Layer 5 of a small transformer language model trained on English Wikipedia (11 layers, counted from 0, width 96).
Take only the direct path to the model's output, skipping the later layers: a vector added to the residual stream pushes a token's score in proportion to its dot product with that token's output vector.

Output vectors of the tokens that the questions are about. A number n stands for n times 0.008.
" ==": -27 42 64 4 26 50 -24 46 -12 28 -29 3 -30 36 32 56 85 44 4 19 41 -43 -70 -76 54 -18 -67 -12 76 -2 -48 88 93 28 -31 19 -21 -28 -112 -3 -22 72 73 1 -41 35 -18 -16 -64 -54 19 -97 29 27 -18 2 55 -47 -75 -27 30 -19 -108 101 -2 -32 -61 -137 -30 -62 30 -41 -65 -50 85 -5 60 83 4 -43 85 -58 57 -45 -2 -23 -128 25 55 5 13 19 34 103 22 -22
"g": 114 -168 158 105 145 275 -159 330 -181 267 -73 212 -157 -182 -149 64 166 87 -177 -103 49 18 -88 57 45 124 153 -69 191 -295 -126 93 -19 222 -369 110 -52 89 44 55 -198 -1 48 133 -235 89 102 160 -300 -50 207 -138 67 -164 -79 -80 -96 -355 -233 164 151 -98 -170 -200 93 -100 -68 -243 -235 -9 -30 108 -110 -77 231 -88 233 50 -191 186 102 -94 22 -187 -79 -157 32 139 26 -116 300 144 -178 478 62 224
" main": 27 -3 5 -11 11 26 18 17 2 42 -25 21 -13 -11 -44 20 17 73 23 37 -27 29 -16 14 -40 8 4 -1 17 -56 -35 48 13 8 -43 20 -50 -15 5 -29 -67 11 23 -1 -25 16 -31 -11 -12 -33 -14 -36 61 13 -44 5 -31 -28 -39 19 28 -11 15 26 26 -49 11 -49 -32 6 -9 -4 11 -44 52 43 41 32 36 7 33 22 -44 -37 13 12 -57 -44 -10 -37 4 63 -43 46 54 27
":": 113 -169 158 105 145 275 -154 336 -181 267 -74 212 -157 -183 -149 64 165 87 -177 -103 48 18 -88 57 45 124 152 -69 191 -295 -126 93 -20 222 -369 110 -53 89 44 55 -198 -1 48 133 -235 89 102 159 -300 -50 206 -138 66 -165 -79 -80 -96 -355 -228 164 150 -98 -170 -200 93 -100 -68 -243 -235 -9 -30 107 -110 -77 231 -88 233 50 -191 186 101 -94 21 -187 -79 -157 32 139 26 -112 300 144 -178 477 57 224
" Country": 58 -32 17 19 38 91 16 22 -30 115 5 27 -18 13 1 -69 35 24 -21 -23 35 -10 -16 -61 -4 9 18 -88 -32 -158 -36 18 12 20 -51 -35 -21 57 -47 61 40 -33 36 18 -31 54 -27 31 -43 4 46 19 100 -22 5 -19 -76 2 50 6 98 -43 -12 -51 83 -122 22 -30 -82 -37 -32 11 -28 -64 -3 52 113 71 0 -9 -40 -7 -25 -24 5 -44 0 -61 -64 -17 19 50 22 23 44 61
" Black": 48 -87 28 -42 30 32 7 49 22 73 20 26 -8 8 -41 -6 10 22 19 -73 14 -50 -3 4 19 16 52 -38 -17 -62 -25 28 -41 -16 -39 -46 -47 -2 -13 1 -47 -7 11 -2 -43 15 -14 43 -12 24 22 -56 27 -20 9 15 -2 -53 -52 59 56 13 -26 -84 33 -26 24 -26 -66 18 -25 66 -26 5 38 2 57 43 -11 38 -1 0 -33 -3 -20 -17 -22 64 -10 18 53 62 -7 24 29 -29
"vol": -66 33 58 26 6 64 69 29 -25 77 -88 -3 53 -38 -103 -28 32 -25 39 -45 -19 54 -22 66 2 -72 -29 -47 41 -76 35 35 34 11 -22 35 -40 -33 46 -41 -38 29 -1 -12 64 -40 19 51 -64 -71 69 -23 68 39 -43 -6 -45 -42 -8 62 35 -29 -74 30 35 20 -32 -35 -24 6 -14 -18 -2 -6 -11 -17 7 75 12 120 -37 49 -51 -40 -73 1 -30 21 36 3 10 69 -45 10 -24 -4
"serve": -59 -21 38 -9 25 27 -20 -31 -53 76 -13 6 47 -21 -65 -74 -46 23 -11 -45 1 -6 54 -30 -52 9 -49 25 90 -66 -75 99 14 53 -24 29 -63 -6 -21 82 -60 70 -3 47 55 47 68 41 -79 -41 115 -5 72 -50 -7 62 -31 -55 -3 66 37 -49 -93 25 -1 -38 79 -27 -118 -73 28 -44 -30 59 26 19 11 -7 -35 106 88 -26 -21 -130 4 -50 11 18 -35 -52 21 -24 9 104 26 37
" season": 52 55 43 20 48 -5 19 20 -52 -20 -67 101 31 -43 -73 38 -5 15 -88 -25 -24 35 -23 -32 -9 28 19 37 -2 -44 34 8 -61 39 -59 61 -43 48 -43 -30 -2 -19 74 25 5 -23 37 36 -4 -58 40 -69 12 -71 -18 -34 32 -30 -56 41 13 -34 10 38 14 -34 -63 -115 17 18 71 38 -70 -4 37 -1 45 0 -26 27 -40 5 -9 38 -5 35 -39 -2 77 8 82 -45 4 52 -16 -46
"ꦂ": 113 -169 158 105 145 275 -154 336 -181 267 -73 212 -157 -183 -149 64 165 91 -177 -103 48 18 -88 57 45 124 152 -69 191 -295 -126 93 -20 222 -369 110 -53 89 44 55 -198 -1 48 133 -235 89 102 159 -300 -50 206 -138 66 -165 -79 -80 -96 -355 -233 164 150 -98 -170 -200 93 -100 -68 -243 -235 -9 -30 107 -110 -77 231 -88 233 50 -191 186 102 -94 21 -187 -79 -157 32 139 26 -112 300 144 -178 477 57 224
"h": 114 -168 159 106 145 275 -158 330 -181 267 -73 212 -156 -182 -152 65 166 87 -176 -103 49 19 -87 58 46 125 153 -72 192 -301 -126 94 -19 222 -368 110 -52 89 45 56 -198 0 49 133 -235 90 102 155 -299 -49 207 -137 67 -164 -79 -79 -96 -354 -233 165 151 -98 -169 -199 94 -99 -68 -243 -234 -9 -29 108 -109 -76 231 -90 233 51 -190 187 98 -93 22 -186 -83 -156 33 135 23 -115 300 144 -177 478 58 225
" addition": 46 -20 36 23 26 46 -54 59 17 25 -46 60 17 -57 -12 -20 22 37 -73 55 5 17 28 6 -39 20 23 32 19 -42 2 42 9 60 -74 -5 -77 71 45 -22 -61 7 -11 87 -4 -42 -29 28 -10 -82 22 -28 39 -52 -37 -13 -23 -86 -24 10 30 14 -66 36 14 16 -33 1 -44 -58 37 0 9 -4 27 -34 22 -20 -38 44 65 19 3 -56 1 -44 -103 -26 21 -31 -7 30 -21 65 94 38
" have": 62 -15 32 38 -14 -30 40 17 -101 94 7 22 53 -3 -9 51 3 10 -3 -36 -9 -45 15 15 -29 -45 8 8 20 -8 18 91 73 11 -77 17 3 3 -32 -48 -47 19 -12 -13 -64 -9 44 26 -35 -32 30 -50 -24 10 -18 -10 5 -16 -53 1 40 56 -43 52 -18 -132 49 -81 -89 13 -32 13 -8 -10 73 31 23 14 91 41 24 -8 4 11 -35 -24 -74 -16 -30 11 16 10 -43 84 11 15
",": 113 -169 158 105 145 275 -159 336 -181 267 -73 212 -157 -183 -149 64 165 87 -177 -103 48 18 -88 57 45 124 152 -69 191 -295 -126 93 -20 222 -369 110 -53 89 44 55 -198 -1 48 133 -235 89 102 159 -300 -50 206 -138 66 -165 -79 -80 -96 -355 -233 164 151 -98 -170 -196 93 -100 -68 -243 -235 -9 -30 107 -110 -77 231 -88 233 50 -191 186 102 -94 21 -187 -79 -157 32 139 26 -112 300 144 -178 477 61 224
"B": 113 -169 158 105 145 274 -154 336 -181 266 -74 212 -157 -183 -149 64 165 91 -177 -103 48 18 -88 57 45 124 152 -69 191 -295 -126 93 -20 221 -369 110 -53 89 44 55 -198 -1 48 132 -235 93 102 159 -300 -50 206 -138 66 -165 -80 -80 -96 -355 -228 164 150 -98 -170 -200 93 -100 -69 -243 -235 -9 -30 107 -110 -77 231 -88 232 50 -191 186 101 -94 21 -187 -79 -157 32 139 26 -116 300 144 -178 477 61 224
"“": 23 14 0 5 32 13 -21 57 -61 -3 -21 69 -52 36 24 -28 37 -11 -101 48 49 -42 -14 -50 99 15 18 66 60 -43 13 61 -16 -14 -12 8 6 -18 46 -45 -119 -68 -39 52 46 -8 -16 71 -88 39 47 -13 25 5 14 24 -22 -42 -22 -27 2 -46 -8 31 -2 45 -29 -42 -60 -16 -33 -29 -49 -14 21 6 -13 -37 -29 111 2 -17 -2 -3 -40 -21 -87 43 61 -11 21 30 -86 99 48 47

Output weights of attention head 1. The head adds the sum of these rows, row i times number i of z. A number n stands for n times 0.003.
o0: 113 -64 81 -191 127 100 -190 84 115 53 -101 -136 -230 185 -18 16 40 109 -74 -86 -108 35 29 68 -38 58 -33 145 -115 -39 -15 -158 -362 -84 119 -143 -81 -34 91 -77 31 -28 -233 6 11 107 -105 6 -37 154 -4 97 207 -16 168 102 -35 50 -33 -20 -184 37 5 -9 -68 2 55 320 99 -24 1 195 -29 -125 154 49 -93 -34 -122 42 64 -59 198 -193 8 -17 -174 -14 -140 -152 -79 123 57 196 88 163
o1: -17 16 -176 -168 115 -88 141 -107 46 105 -17 -77 282 -110 -24 -54 96 211 113 247 -254 -32 80 43 -98 -74 -48 -9 -153 63 77 -115 -53 62 -34 44 -18 -5 181 109 -166 168 -28 69 80 -160 -68 23 162 -24 -63 73 24 -58 -172 0 141 -137 135 -106 109 83 57 31 -22 -145 -6 80 9 -72 14 -4 -65 22 -78 66 -46 192 18 -59 -70 -64 -60 181 -186 -11 20 -94 -24 8 -134 30 85 -36 107 -140
o2: 58 -119 29 40 148 20 -240 -41 67 44 46 150 38 -37 -93 -40 141 174 -175 204 -159 43 97 22 115 -200 -82 7 103 -61 -20 -46 5 -149 -73 -10 -137 135 -269 70 115 283 -175 24 0 126 234 33 -234 -52 -83 -225 2 216 -1 -168 -46 136 -95 46 -23 -146 -64 -51 26 32 88 -5 151 26 -198 -80 -42 -4 107 115 103 152 -44 43 -34 -12 -19 -6 -159 -183 206 -87 27 183 34 27 159 -56 -84 -151
o3: 36 73 -26 -18 -169 -29 91 -20 -140 123 -144 -176 143 -81 22 7 124 134 -86 -83 16 89 9 4 80 103 6 -196 -76 -63 -29 269 113 -211 17 -194 -45 -175 52 46 -14 -102 143 -47 -9 43 -26 -48 79 124 -16 -62 -134 -3 79 151 260 58 78 -73 0 181 -256 -93 -60 -135 125 149 17 -12 123 -165 -13 -50 -151 -38 43 -105 227 107 93 -3 218 -52 19 -207 -36 -69 49 17 -167 -9 -41 21 181 -48
o4: 158 -164 40 -79 82 253 -90 -118 154 -90 28 -108 -52 23 -38 -51 129 109 91 70 -14 217 151 -245 87 -57 -147 -122 -20 -6 60 80 -162 91 -20 11 -254 -17 -30 -77 87 -206 68 134 71 55 -31 -108 -11 103 150 -6 133 -245 -21 133 28 50 35 -34 -122 157 -118 3 -86 100 -55 74 -200 -189 -126 -36 62 -20 105 61 -60 214 -78 253 -22 132 -293 180 43 -14 -203 -112 18 -198 155 72 74 -88 -13 110
o5: -197 78 53 22 276 229 0 -34 -10 -231 -184 61 91 37 -65 -24 -77 176 143 -56 -129 122 -104 -151 95 -30 186 -88 -110 -63 -4 -227 -202 -5 66 34 29 306 -14 146 173 -2 -56 -99 74 -124 32 -181 136 -51 -201 65 -147 -34 -21 24 12 -209 243 -74 127 -19 -70 49 -43 -6 -108 152 139 -20 47 84 41 -90 66 -163 56 -68 -59 -69 -92 75 116 94 18 65 37 -58 53 -123 15 5 60 53 51 -114
o6: -191 -73 -109 129 -87 91 -256 -191 -149 -10 -14 -92 -111 -56 76 23 -82 2 -130 -111 -117 180 33 165 35 -141 -167 -32 84 41 97 -57 90 133 81 41 44 -183 1 58 250 -37 82 141 29 16 78 -141 -83 -63 -57 55 109 12 -135 -19 -77 -9 -75 17 -45 -63 192 124 -80 -15 -23 -108 3 107 126 -8 167 -6 -114 260 116 96 46 -66 197 -23 167 -161 -77 83 323 33 -51 -220 175 -143 6 56 -118 -67
o7: -29 -15 2 62 171 -78 -87 -22 -25 -24 22 -74 100 82 113 7 -67 -76 -89 -209 -87 217 24 62 -21 56 55 -2 10 64 -58 -117 105 -31 71 -207 33 -45 150 -132 -105 8 164 183 73 -213 1 -113 -93 86 78 35 106 90 98 -57 -169 -59 20 182 -144 23 -157 -81 -74 128 -17 15 154 -105 55 -115 -98 -262 -162 137 20 -7 84 145 -52 31 -141 -28 167 5 31 66 -227 38 233 177 89 69 -52 -133
o8: -5 249 -38 156 51 27 130 -63 13 51 88 -170 35 25 -168 135 -37 -11 12 93 -58 17 -205 1 -55 -15 -8 65 -346 16 159 -12 155 -128 101 -166 -181 206 -115 80 112 15 5 -234 -172 -127 216 -110 -231 42 133 -137 26 119 -95 11 -17 27 9 61 65 -3 -103 -62 174 -20 -272 -79 -60 -48 -159 84 -66 301 167 216 -111 4 -135 205 -62 6 131 56 16 38 46 -119 30 -11 10 72 52 172 -14 -181
o9: 162 -113 -169 -140 -31 -42 -153 -31 76 149 -95 80 -75 12 110 -78 -248 128 191 118 -70 198 14 53 102 -15 -15 28 -116 -60 75 113 -73 -140 -163 159 67 -33 -56 39 -160 -74 -4 32 87 58 65 -44 44 -69 -142 116 6 63 -99 0 119 96 87 196 126 301 64 -34 -58 15 409 -7 -89 45 -168 -47 37 -13 -17 4 73 46 -161 -208 -16 168 -5 -49 -59 -268 -105 -62 -43 -48 -213 179 52 -48 8 -140
o10: 53 52 39 -162 -26 52 -102 -40 87 234 -29 -35 14 -230 5 103 -70 -86 -160 47 82 59 -25 223 -68 -93 -38 58 61 89 24 148 7 63 17 -124 129 -37 -129 132 127 25 -102 -167 53 74 73 -50 9 -229 73 74 -113 -19 29 -87 6 35 80 103 -13 -11 59 -61 207 -140 -45 141 43 -155 19 41 -13 0 83 113 70 -81 -7 -106 -92 -28 -44 20 5 -20 -29 -171 -188 65 -110 -4 -151 172 -57 194
o11: 43 90 43 -111 -204 -98 -47 -118 -112 -269 -44 -185 27 -50 15 86 -127 33 119 47 -27 8 -35 -7 -91 -123 77 -129 121 -19 74 -16 -10 19 -82 -235 54 37 66 -125 -94 -40 12 -159 -117 -60 -63 -166 27 167 77 -44 -8 106 2 19 -16 -64 41 118 -65 104 44 124 60 -193 109 229 91 139 -134 32 120 288 -141 72 -43 35 38 108 262 77 70 31 110 186 38 58 129 -23 -115 18 -128 -241 178 -126
o12: -113 -75 140 -226 -93 -86 -38 -61 201 -58 61 -13 -220 -62 170 296 -10 73 -87 -24 -187 140 -50 -15 149 -114 -55 224 -13 72 90 -123 -13 -141 -7 -101 -189 191 -175 81 -52 -164 -62 -81 -66 -13 44 193 3 101 11 133 -115 1 83 219 -25 5 -45 -134 -59 -5 7 110 -232 29 -13 48 37 151 -6 139 -73 10 -79 102 -186 22 0 80 43 0 15 -22 -45 95 -190 216 87 -59 12 61 65 39 163 -82
o13: -45 141 -166 -94 31 3 8 -63 -183 50 -26 -25 146 16 -42 -56 91 -12 50 92 142 -212 -65 51 3 13 -67 -17 -78 167 -246 -19 32 182 -185 -7 152 -136 -179 13 -120 51 -124 -58 98 106 94 -14 135 27 51 104 11 -49 -22 -8 156 -37 -76 100 1 -29 94 7 -20 -12 148 -6 -137 -83 82 40 -165 173 158 -79 -39 -38 80 -29 -57 7 9 69 52 39 34 138 -105 -19 -81 -21 -19 76 181 -349
o14: 43 -52 -154 185 2 -202 157 -110 118 88 -74 203 117 133 172 -115 -16 78 -53 34 36 -68 -71 48 351 132 61 -101 -92 71 -226 21 7 189 -2 -96 100 -139 -62 63 -53 -261 33 -179 -154 9 -71 -119 -115 33 41 -46 -297 -56 -58 -36 -75 -33 46 185 161 -24 53 -17 184 138 -8 174 128 93 83 86 -56 75 -150 140 -32 49 21 87 -11 87 -94 72 38 -45 -125 56 -231 65 -99 -120 -13 -1 -244 -62
o15: 43 -210 166 28 -113 -20 71 71 106 -131 -33 165 -53 50 -134 2 -86 146 188 -105 65 -116 -122 40 -20 49 -85 93 -7 117 -51 89 -196 -11 72 75 15 97 -31 -296 -206 84 111 211 -35 115 -91 20 69 262 -3 -45 -20 -190 -119 -411 -151 5 118 53 102 -77 93 83 1 25 198 -97 -66 -71 -60 91 -24 26 -24 148 -45 -208 8 58 -79 -65 -83 -14 245 -9 -196 -72 -20 2 -72 89 54 63 95 157
o16: 7 118 -117 -160 21 65 143 75 -114 11 207 89 5 84 -153 5 100 -151 98 77 39 209 -192 -5 68 -40 -30 45 36 99 21 154 -6 -27 -183 -141 -149 118 -192 -97 62 -117 8 -194 153 6 -36 -213 -41 -202 324 -170 10 -58 153 158 195 -32 76 -116 -107 -70 -51 158 -25 -471 93 -87 27 -65 146 133 167 -17 -189 6 -87 -244 -171 139 218 -26 82 -1 -118 21 45 -136 15 196 125 81 -26 -69 254 -65
o17: 73 26 -41 20 -187 33 -117 119 168 -64 145 96 217 90 56 -84 114 -47 111 108 128 55 13 -132 44 75 -50 -88 -38 84 205 -85 53 -82 -143 -119 27 115 -126 68 -116 79 -61 -61 -132 215 147 -85 -29 35 111 22 -43 23 24 -67 10 13 -82 -69 -101 -62 -27 -79 65 -78 69 63 10 -186 -2 153 -175 -94 136 -24 -58 -188 -173 16 50 -3 75 -17 -101 74 -156 -24 -71 -36 35 27 -27 290 -272 97
o18: 182 94 -31 -172 47 101 -177 -13 56 22 45 43 -268 -187 11 7 -168 96 94 -161 217 -61 60 171 -220 -159 -61 -73 0 331 -3 127 -6 19 166 20 -13 -258 214 -101 10 47 151 98 90 -105 -59 70 181 108 51 -104 13 -136 19 44 103 316 -111 -193 51 -77 -207 6 -38 -64 88 49 34 97 -75 50 -5 58 -44 39 -254 -65 80 -85 131 -100 2 -193 28 22 56 76 -166 -19 105 152 12 -156 -93 -34
o19: -104 -27 -44 113 -149 -153 112 94 215 -77 -27 40 14 -209 -137 206 52 61 -48 44 -28 124 -64 94 26 5 -179 99 206 -58 -100 36 2 -34 33 46 26 -102 -95 100 195 173 5 -44 -150 -74 8 -153 81 -166 -167 9 46 123 -166 -70 -12 42 111 36 -15 314 -221 92 25 -37 192 73 225 89 21 -84 -15 -140 134 46 -122 -99 -50 -40 82 128 -38 -60 106 -51 -34 -255 -97 33 -12 -110 106 -130 -92 113
o20: 1 209 165 122 -125 170 132 -92 257 -37 -8 -277 -102 165 37 43 227 -147 136 41 -133 9 -24 -20 17 -241 51 -97 -103 -147 30 -62 -84 10 58 -99 -139 -51 -31 -54 93 35 21 -58 128 -24 89 44 65 64 72 13 46 10 -102 -111 60 160 -170 92 -98 -68 87 -43 -4 -8 -18 -33 -34 -58 149 -10 33 80 -5 40 24 166 69 -215 -72 -75 -138 -77 148 -117 -18 17 -12 -15 -166 -3 88 -115 77 63
o21: 1 17 20 71 47 136 35 -38 251 34 -49 6 -78 45 -117 -212 -2 289 35 47 -171 54 -162 -123 208 -17 3 -149 -40 -95 -119 51 -95 127 23 59 112 -12 65 -22 -115 157 -3 -92 -52 -17 -116 111 -80 -135 -274 -44 215 -11 -37 -55 -139 -80 -90 34 88 31 102 -73 -201 91 33 -99 -104 181 78 151 56 -112 139 -127 258 73 49 8 -47 107 -34 -38 77 -119 -25 -40 42 -155 -23 220 50 23 68 -29
o22: 13 65 81 -172 49 -7 -66 -51 -137 81 -110 122 -192 20 -31 -45 78 -13 -82 -49 43 -94 -33 79 63 -142 -85 52 -115 222 90 -76 19 21 93 -70 193 -88 81 176 5 -72 -181 -75 -63 165 144 95 -77 109 -23 70 114 -189 -120 -75 15 26 -23 -83 -193 -11 -41 -12 92 -33 140 59 65 113 13 28 10 -33 -64 91 -87 -163 117 26 -135 167 14 11 168 -33 122 -82 -92 109 -33 19 121 -139 -65 -6
o23: -6 -54 -103 -113 -52 -22 -56 78 48 -223 121 -189 -8 -96 106 -150 63 54 -107 133 -91 211 -17 43 11 -31 123 56 -9 115 -99 -74 -18 -126 213 83 87 -180 83 211 66 -124 -169 0 108 180 5 -136 -107 91 23 -56 139 -90 124 155 -265 124 -120 12 -86 -55 -64 30 128 -5 17 -79 50 -219 -116 81 -9 86 -14 -61 -15 -103 -98 -37 -85 -164 -126 68 196 196 195 77 -89 -82 -26 82 121 121 73 2
o24: 217 18 -188 27 63 21 131 -15 138 20 -47 141 51 -190 -196 17 -56 7 -29 35 262 183 -79 14 -233 -22 -214 90 -203 -40 -66 31 -1 18 -92 27 123 171 -171 26 28 -42 -130 -64 -32 -68 33 83 55 -63 -46 -14 -120 28 -118 100 -24 164 143 30 52 -128 35 -106 102 39 45 -36 34 -150 49 -51 -72 78 -5 48 157 103 -73 -144 45 -75 91 -54 216 -67 -65 39 -132 -32 48 -90 30 145 -44 46
o25: -70 -146 -141 -120 150 119 3 -130 72 -93 -36 -46 -18 -74 -63 44 -99 -20 -65 23 -62 86 112 -4 34 -37 -182 125 -214 -53 -52 86 -165 111 -123 30 29 -124 -93 -155 5 63 204 226 -187 -52 198 -62 95 1 -60 124 38 -203 251 -134 58 116 -155 -61 35 129 113 -136 84 -228 -69 55 -122 215 183 251 236 36 -62 79 9 -2 117 -35 3 119 -44 -155 -113 94 -41 84 -60 -17 240 -148 107 73 -170 59
o26: 121 127 93 -77 -82 24 -10 -14 69 23 195 -19 57 -81 73 -178 -162 28 -54 -79 -198 -37 -97 75 -19 -30 111 -52 -110 140 76 218 86 -167 -213 -25 50 -164 -49 120 75 -102 -29 121 153 92 170 -48 54 52 -170 50 -47 101 9 169 80 288 -190 -168 155 -237 -47 178 124 -53 107 3 -75 123 -124 -87 95 -36 -21 62 -180 -53 -13 43 166 -167 2 -47 -28 19 -189 108 -33 -142 -98 -58 24 91 -71 59
o27: -100 -109 -172 103 36 -5 16 15 111 -31 88 177 78 141 177 -80 36 49 -44 33 115 -1 -228 -64 -173 -61 88 -155 -39 -25 41 -53 108 -128 69 -262 -168 -102 -85 34 106 97 113 12 -150 85 -4 55 -218 36 104 -88 89 10 -122 133 62 -95 108 -112 -19 233 -40 -52 199 -15 42 -13 -57 157 64 -25 -74 -60 19 134 28 77 40 -221 3 -90 134 127 -55 151 34 87 -4 -104 -66 39 -26 -233 -18 -42
o28: 3 -22 -116 137 -44 -63 -12 -13 -234 142 -43 -7 -129 24 -33 16 39 30 69 10 21 46 106 37 -93 -103 21 145 -82 -13 -57 -257 61 71 -41 -123 150 48 -40 -199 8 153 -75 114 -17 31 324 101 108 -85 81 -164 34 142 -25 74 292 72 62 59 71 -269 43 -40 -57 -223 22 -46 -52 40 -110 -73 -28 32 -8 124 -22 63 45 31 -190 -48 -24 -145 -49 33 208 142 15 -5 64 -160 -124 77 0 -53
o29: 6 30 182 -4 143 -132 32 -83 -97 -75 134 -54 -155 50 -164 -22 -20 90 -134 -200 -73 25 66 -134 113 -17 112 -57 -100 -98 241 -118 -119 15 111 61 16 117 2 36 63 158 120 -73 -166 7 -215 0 175 -76 -172 -52 -67 -8 -57 72 -46 -146 69 -111 103 180 4 -175 7 59 39 -43 -96 -2 89 115 -57 -67 -45 120 -3 130 -207 144 -22 -159 39 37 46 72 47 96 156 137 -16 -181 121 40 16 68
o30: 170 -48 95 -67 185 -59 -26 47 6 -239 8 -15 70 -111 32 142 156 -180 -50 -92 -4 15 31 94 62 91 -37 -7 -88 -61 44 -93 -20 -177 -145 0 119 -59 79 66 6 -67 19 23 -48 223 -90 -8 84 -253 -17 122 -146 114 58 31 113 33 304 -10 -31 -54 -21 6 -7 -92 -96 -12 -103 79 -235 -102 4 -59 -28 -156 -54 -12 332 125 -51 80 133 -91 -16 -28 -22 59 -46 -125 -78 -58 -48 50 174 204
o31: -54 41 86 -126 -59 66 -110 109 -57 -113 156 -58 68 -1 -33 111 -113 -121 46 52 -188 43 -14 174 130 0 -10 19 -49 -42 33 154 -99 174 -33 42 -70 -199 286 -204 30 42 -14 4 199 221 140 52 160 -27 24 83 -11 65 -93 -49 138 45 -141 -174 -46 31 -65 -251 -23 258 61 -37 110 -165 -72 50 -256 23 -67 -318 -106 124 -181 64 -57 35 -76 85 263 -124 65 181 -30 -59 -133 -99 -186 115 93 28

Each question shows a token from some text and the vector z that the head gathered there. A number n stands for n times 0.0043.

" as": 42 191 -84 279 375 -183 -190 78 114 -38 -215 208 187 40 -285 137 339 -66 61 -364 121 121 -80 -127 -103 -284 167 -76 -88 -51 -78 -109
Pushed up most: "“"

"s": -27 48 -121 280 272 -156 -194 71 138 127 2 -160 86 135 -168 24 236 -136 144 -169 38 66 -11 -82 87 -112 7 -221 -16 -53 -87 -148
Pushed up most: "serve"

" event": -42 68 -119 347 308 -165 -104 161 226 116 -22 -46 -100 68 -159 -39 300 -97 126 -86 37 -41 -69 -118 157 -34 24 -118 25 20 104 -149
Which two tokens does it push up most, strongest first? " have", "serve"

"pa": -92 149 -22 157 405 -47 -139 88 218 64 -34 -175 -41 19 -187 -4 116 -138 89 -216 130 78 -69 -131 161 -72 2 -80 -27 2 0 -170
Pushed up most: " Country"

"c": -153 11 87 137 300 -111 -234 87 205 -72 -84 -163 19 -20 -97 -90 321 -177 96 -54 76 27 7 -100 89 -219 3 -74 -95 0 -138 -186
Which two tokens does it push up most, strongest first? " ==", "vol"

"el": -45 39 -29 204 383 -20 -227 64 245 -83 -92 -107 56 87 -147 -99 205 -88 182 -106 -22 -8 -86 -160 145 -38 86 -123 -75 -40 -59 -138
Pushed up most: " =="

"n": -45 123 -169 260 291 -67 -268 101 74 -10 -138 -18 52 195 -130 80 238 -91 141 -246 -37 72 -103 -187 -34 -99 -37 -265 -63 6 -103 -56
Pushed up most: "“"

" Cor": -113 150 -19 141 372 -66 -133 89 176 7 -144 -46 -1 -34 -112 -42 268 -198 171 -103 37 107 -130 -145 28 -41 -1 -85 -21 23 -25 -203
Pushed up most: "vol"

" ": -63 185 -39 196 322 -37 -222 48 71 65 -85 -120 -6 18 -74 110 103 -190 112 -112 73 79 -98 -161 111 -84 -31 -150 -33 13 -16 -167
Pushed up most: " addition"

"ve": -49 70 -118 270 285 -135 -200 70 141 97 -29 -175 74 121 -191 9 259 -125 138 -177 48 52 -46 -89 72 -106 -7 -185 -36 -35 -90 -144
Pushed up most: "serve"

"tra": -110 90 -126 221 329 -32 -122 26 80 89 -82 -151 -37 168 -257 2 282 -80 187 -193 -20 123 -64 -18 27 -143 18 -247 32 -61 -142 -108
Pushed up most: "serve"

" an": -228 111 4 178 288 -13 -180 58 106 93 -184 -85 -71 85 -140 23 116 -166 44 -169 53 136 -42 -210 71 -98 -3 -91 73 10 -48 -175
Which two tokens does it push up most, strongest first? "vol", " Country"

" Sp": -100 156 -14 210 280 -62 -194 110 78 15 -103 -117 -33 38 -168 -15 212 -188 107 -91 55 74 -103 -136 80 -91 -17 -127 30 16 11 -138
Which two tokens does it push up most, strongest first? "vol", " addition"

"t": -140 122 -21 217 224 -48 -198 105 117 21 -31 -63 59 82 -56 81 240 -182 103 -122 -12 -2 -44 -159 183 -38 63 -248 29 38 34 -112
Pushed up most: " have"

"position": -92 154 -39 233 323 -37 -177 55 65 98 -42 -164 -119 118 -112 20 147 -187 111 -93 63 120 -71 -88 186 -126 -86 -137 55 -26 63 -140
Pushed up most: " Country"

" local": -168 140 -78 196 326 -16 -143 110 76 77 -184 -13 -44 66 -165 63 150 -205 94 -132 9 101 -127 -208 66 -117 -75 -113 6 29 -67 -215
Which two tokens does it push up most, strongest first? "vol", " addition"

" co": -136 155 -29 221 311 -82 -125 112 156 41 -63 -47 -25 35 -71 -17 172 -168 30 -178 47 69 -54 -124 57 -93 22 -132 -12 -1 -28 -152
Pushed up most: "vol"

"'": -142 185 -95 130 345 -67 -274 65 35 82 -155 -22 -58 27 -81 60 88 -222 123 -167 21 91 -144 -242 14 -17 -64 -56 13 94 -58 -166
Pushed up most: " Black"

"\n": -37 127 29 335 280 66 -325 8 192 108 -70 1 173 68 -4 -8 315 -87 -60 -175 -41 -33 -132 -148 4 -2 1 -26 101 16 72 -181
Pushed up most: " have"

"ed": -89 192 -50 225 319 -56 -182 228 150 46 -145 -100 -6 43 -233 129 157 -87 82 -133 127 99 -151 23 113 -120 -26 -141 -73 -62 31 -121
Which two tokens does it push up most, strongest first? " addition", "vol"

" vi": -172 130 -83 227 248 -86 -181 107 76 90 -67 -69 4 104 -104 0 185 -172 67 -194 13 34 -73 -156 112 -120 -1 -126 3 -14 21 -155
Which two tokens does it push up most, strongest first? " have", "vol"

"ri": -121 161 6 235 277 -62 -176 77 156 -9 -76 -8 66 95 -101 4 164 -198 135 -193 -18 -12 -72 -137 99 -64 73 -104 -17 -43 -22 -146
Pushed up most: " have"

"p": -27 135 -33 219 261 -42 -216 117 120 2 -21 -183 -79 61 -203 45 251 -192 109 -137 116 55 -37 -137 97 -61 -38 -137 30 3 20 -172
Pushed up most: " Country"

" Bur": -103 146 -31 136 341 -48 -56 155 72 60 -109 -44 -25 53 -20 -41 347 -113 217 -169 -63 75 -122 -110 80 46 83 -186 1 45 -24 -245
Pushed up most: "serve"

"On": 6 146 8 41 385 -111 -195 75 49 74 -123 -22 9 -36 -182 117 173 -281 139 -124 -5 15 -103 -162 -29 -108 -101 -141 83 57 -32 -179
Which two tokens does it push up most, strongest first? " addition", "vol"

" The": -155 193 -69 163 308 34 -217 163 202 40 -177 55 -89 29 -69 41 167 -323 33 -212 70 147 -67 -50 21 -61 -41 -129 21 127 -96 -168
Pushed up most: "vol"

".": -194 179 1 279 286 -11 -310 -61 160 119 -65 -66 2 42 -97 -31 214 -102 -17 -161 -94 43 -102 -262 78 -76 -39 -187 55 90 6 -112
Pushed up most: " have"

"d": -68 145 -138 204 296 -111 -236 155 26 64 -94 -100 5 96 -199 111 200 -175 140 -106 12 35 -65 -50 91 -15 12 -239 -9 -9 72 -113
Which two tokens does it push up most, strongest first? " addition", "serve"

"now": 50 113 52 282 289 -102 -174 83 158 10 -184 -52 -84 71 -195 -5 117 -209 155 -219 27 123 -56 -152 129 -82 210 -150 24 4 60 -96
Pushed up most: "serve"

" the": -36 176 -100 249 260 4 -281 103 55 55 -173 -58 -96 78 -231 81 161 -201 69 -281 52 111 -92 -48 42 -190 22 -126 3 62 -5 -148
Pushed up most: " addition"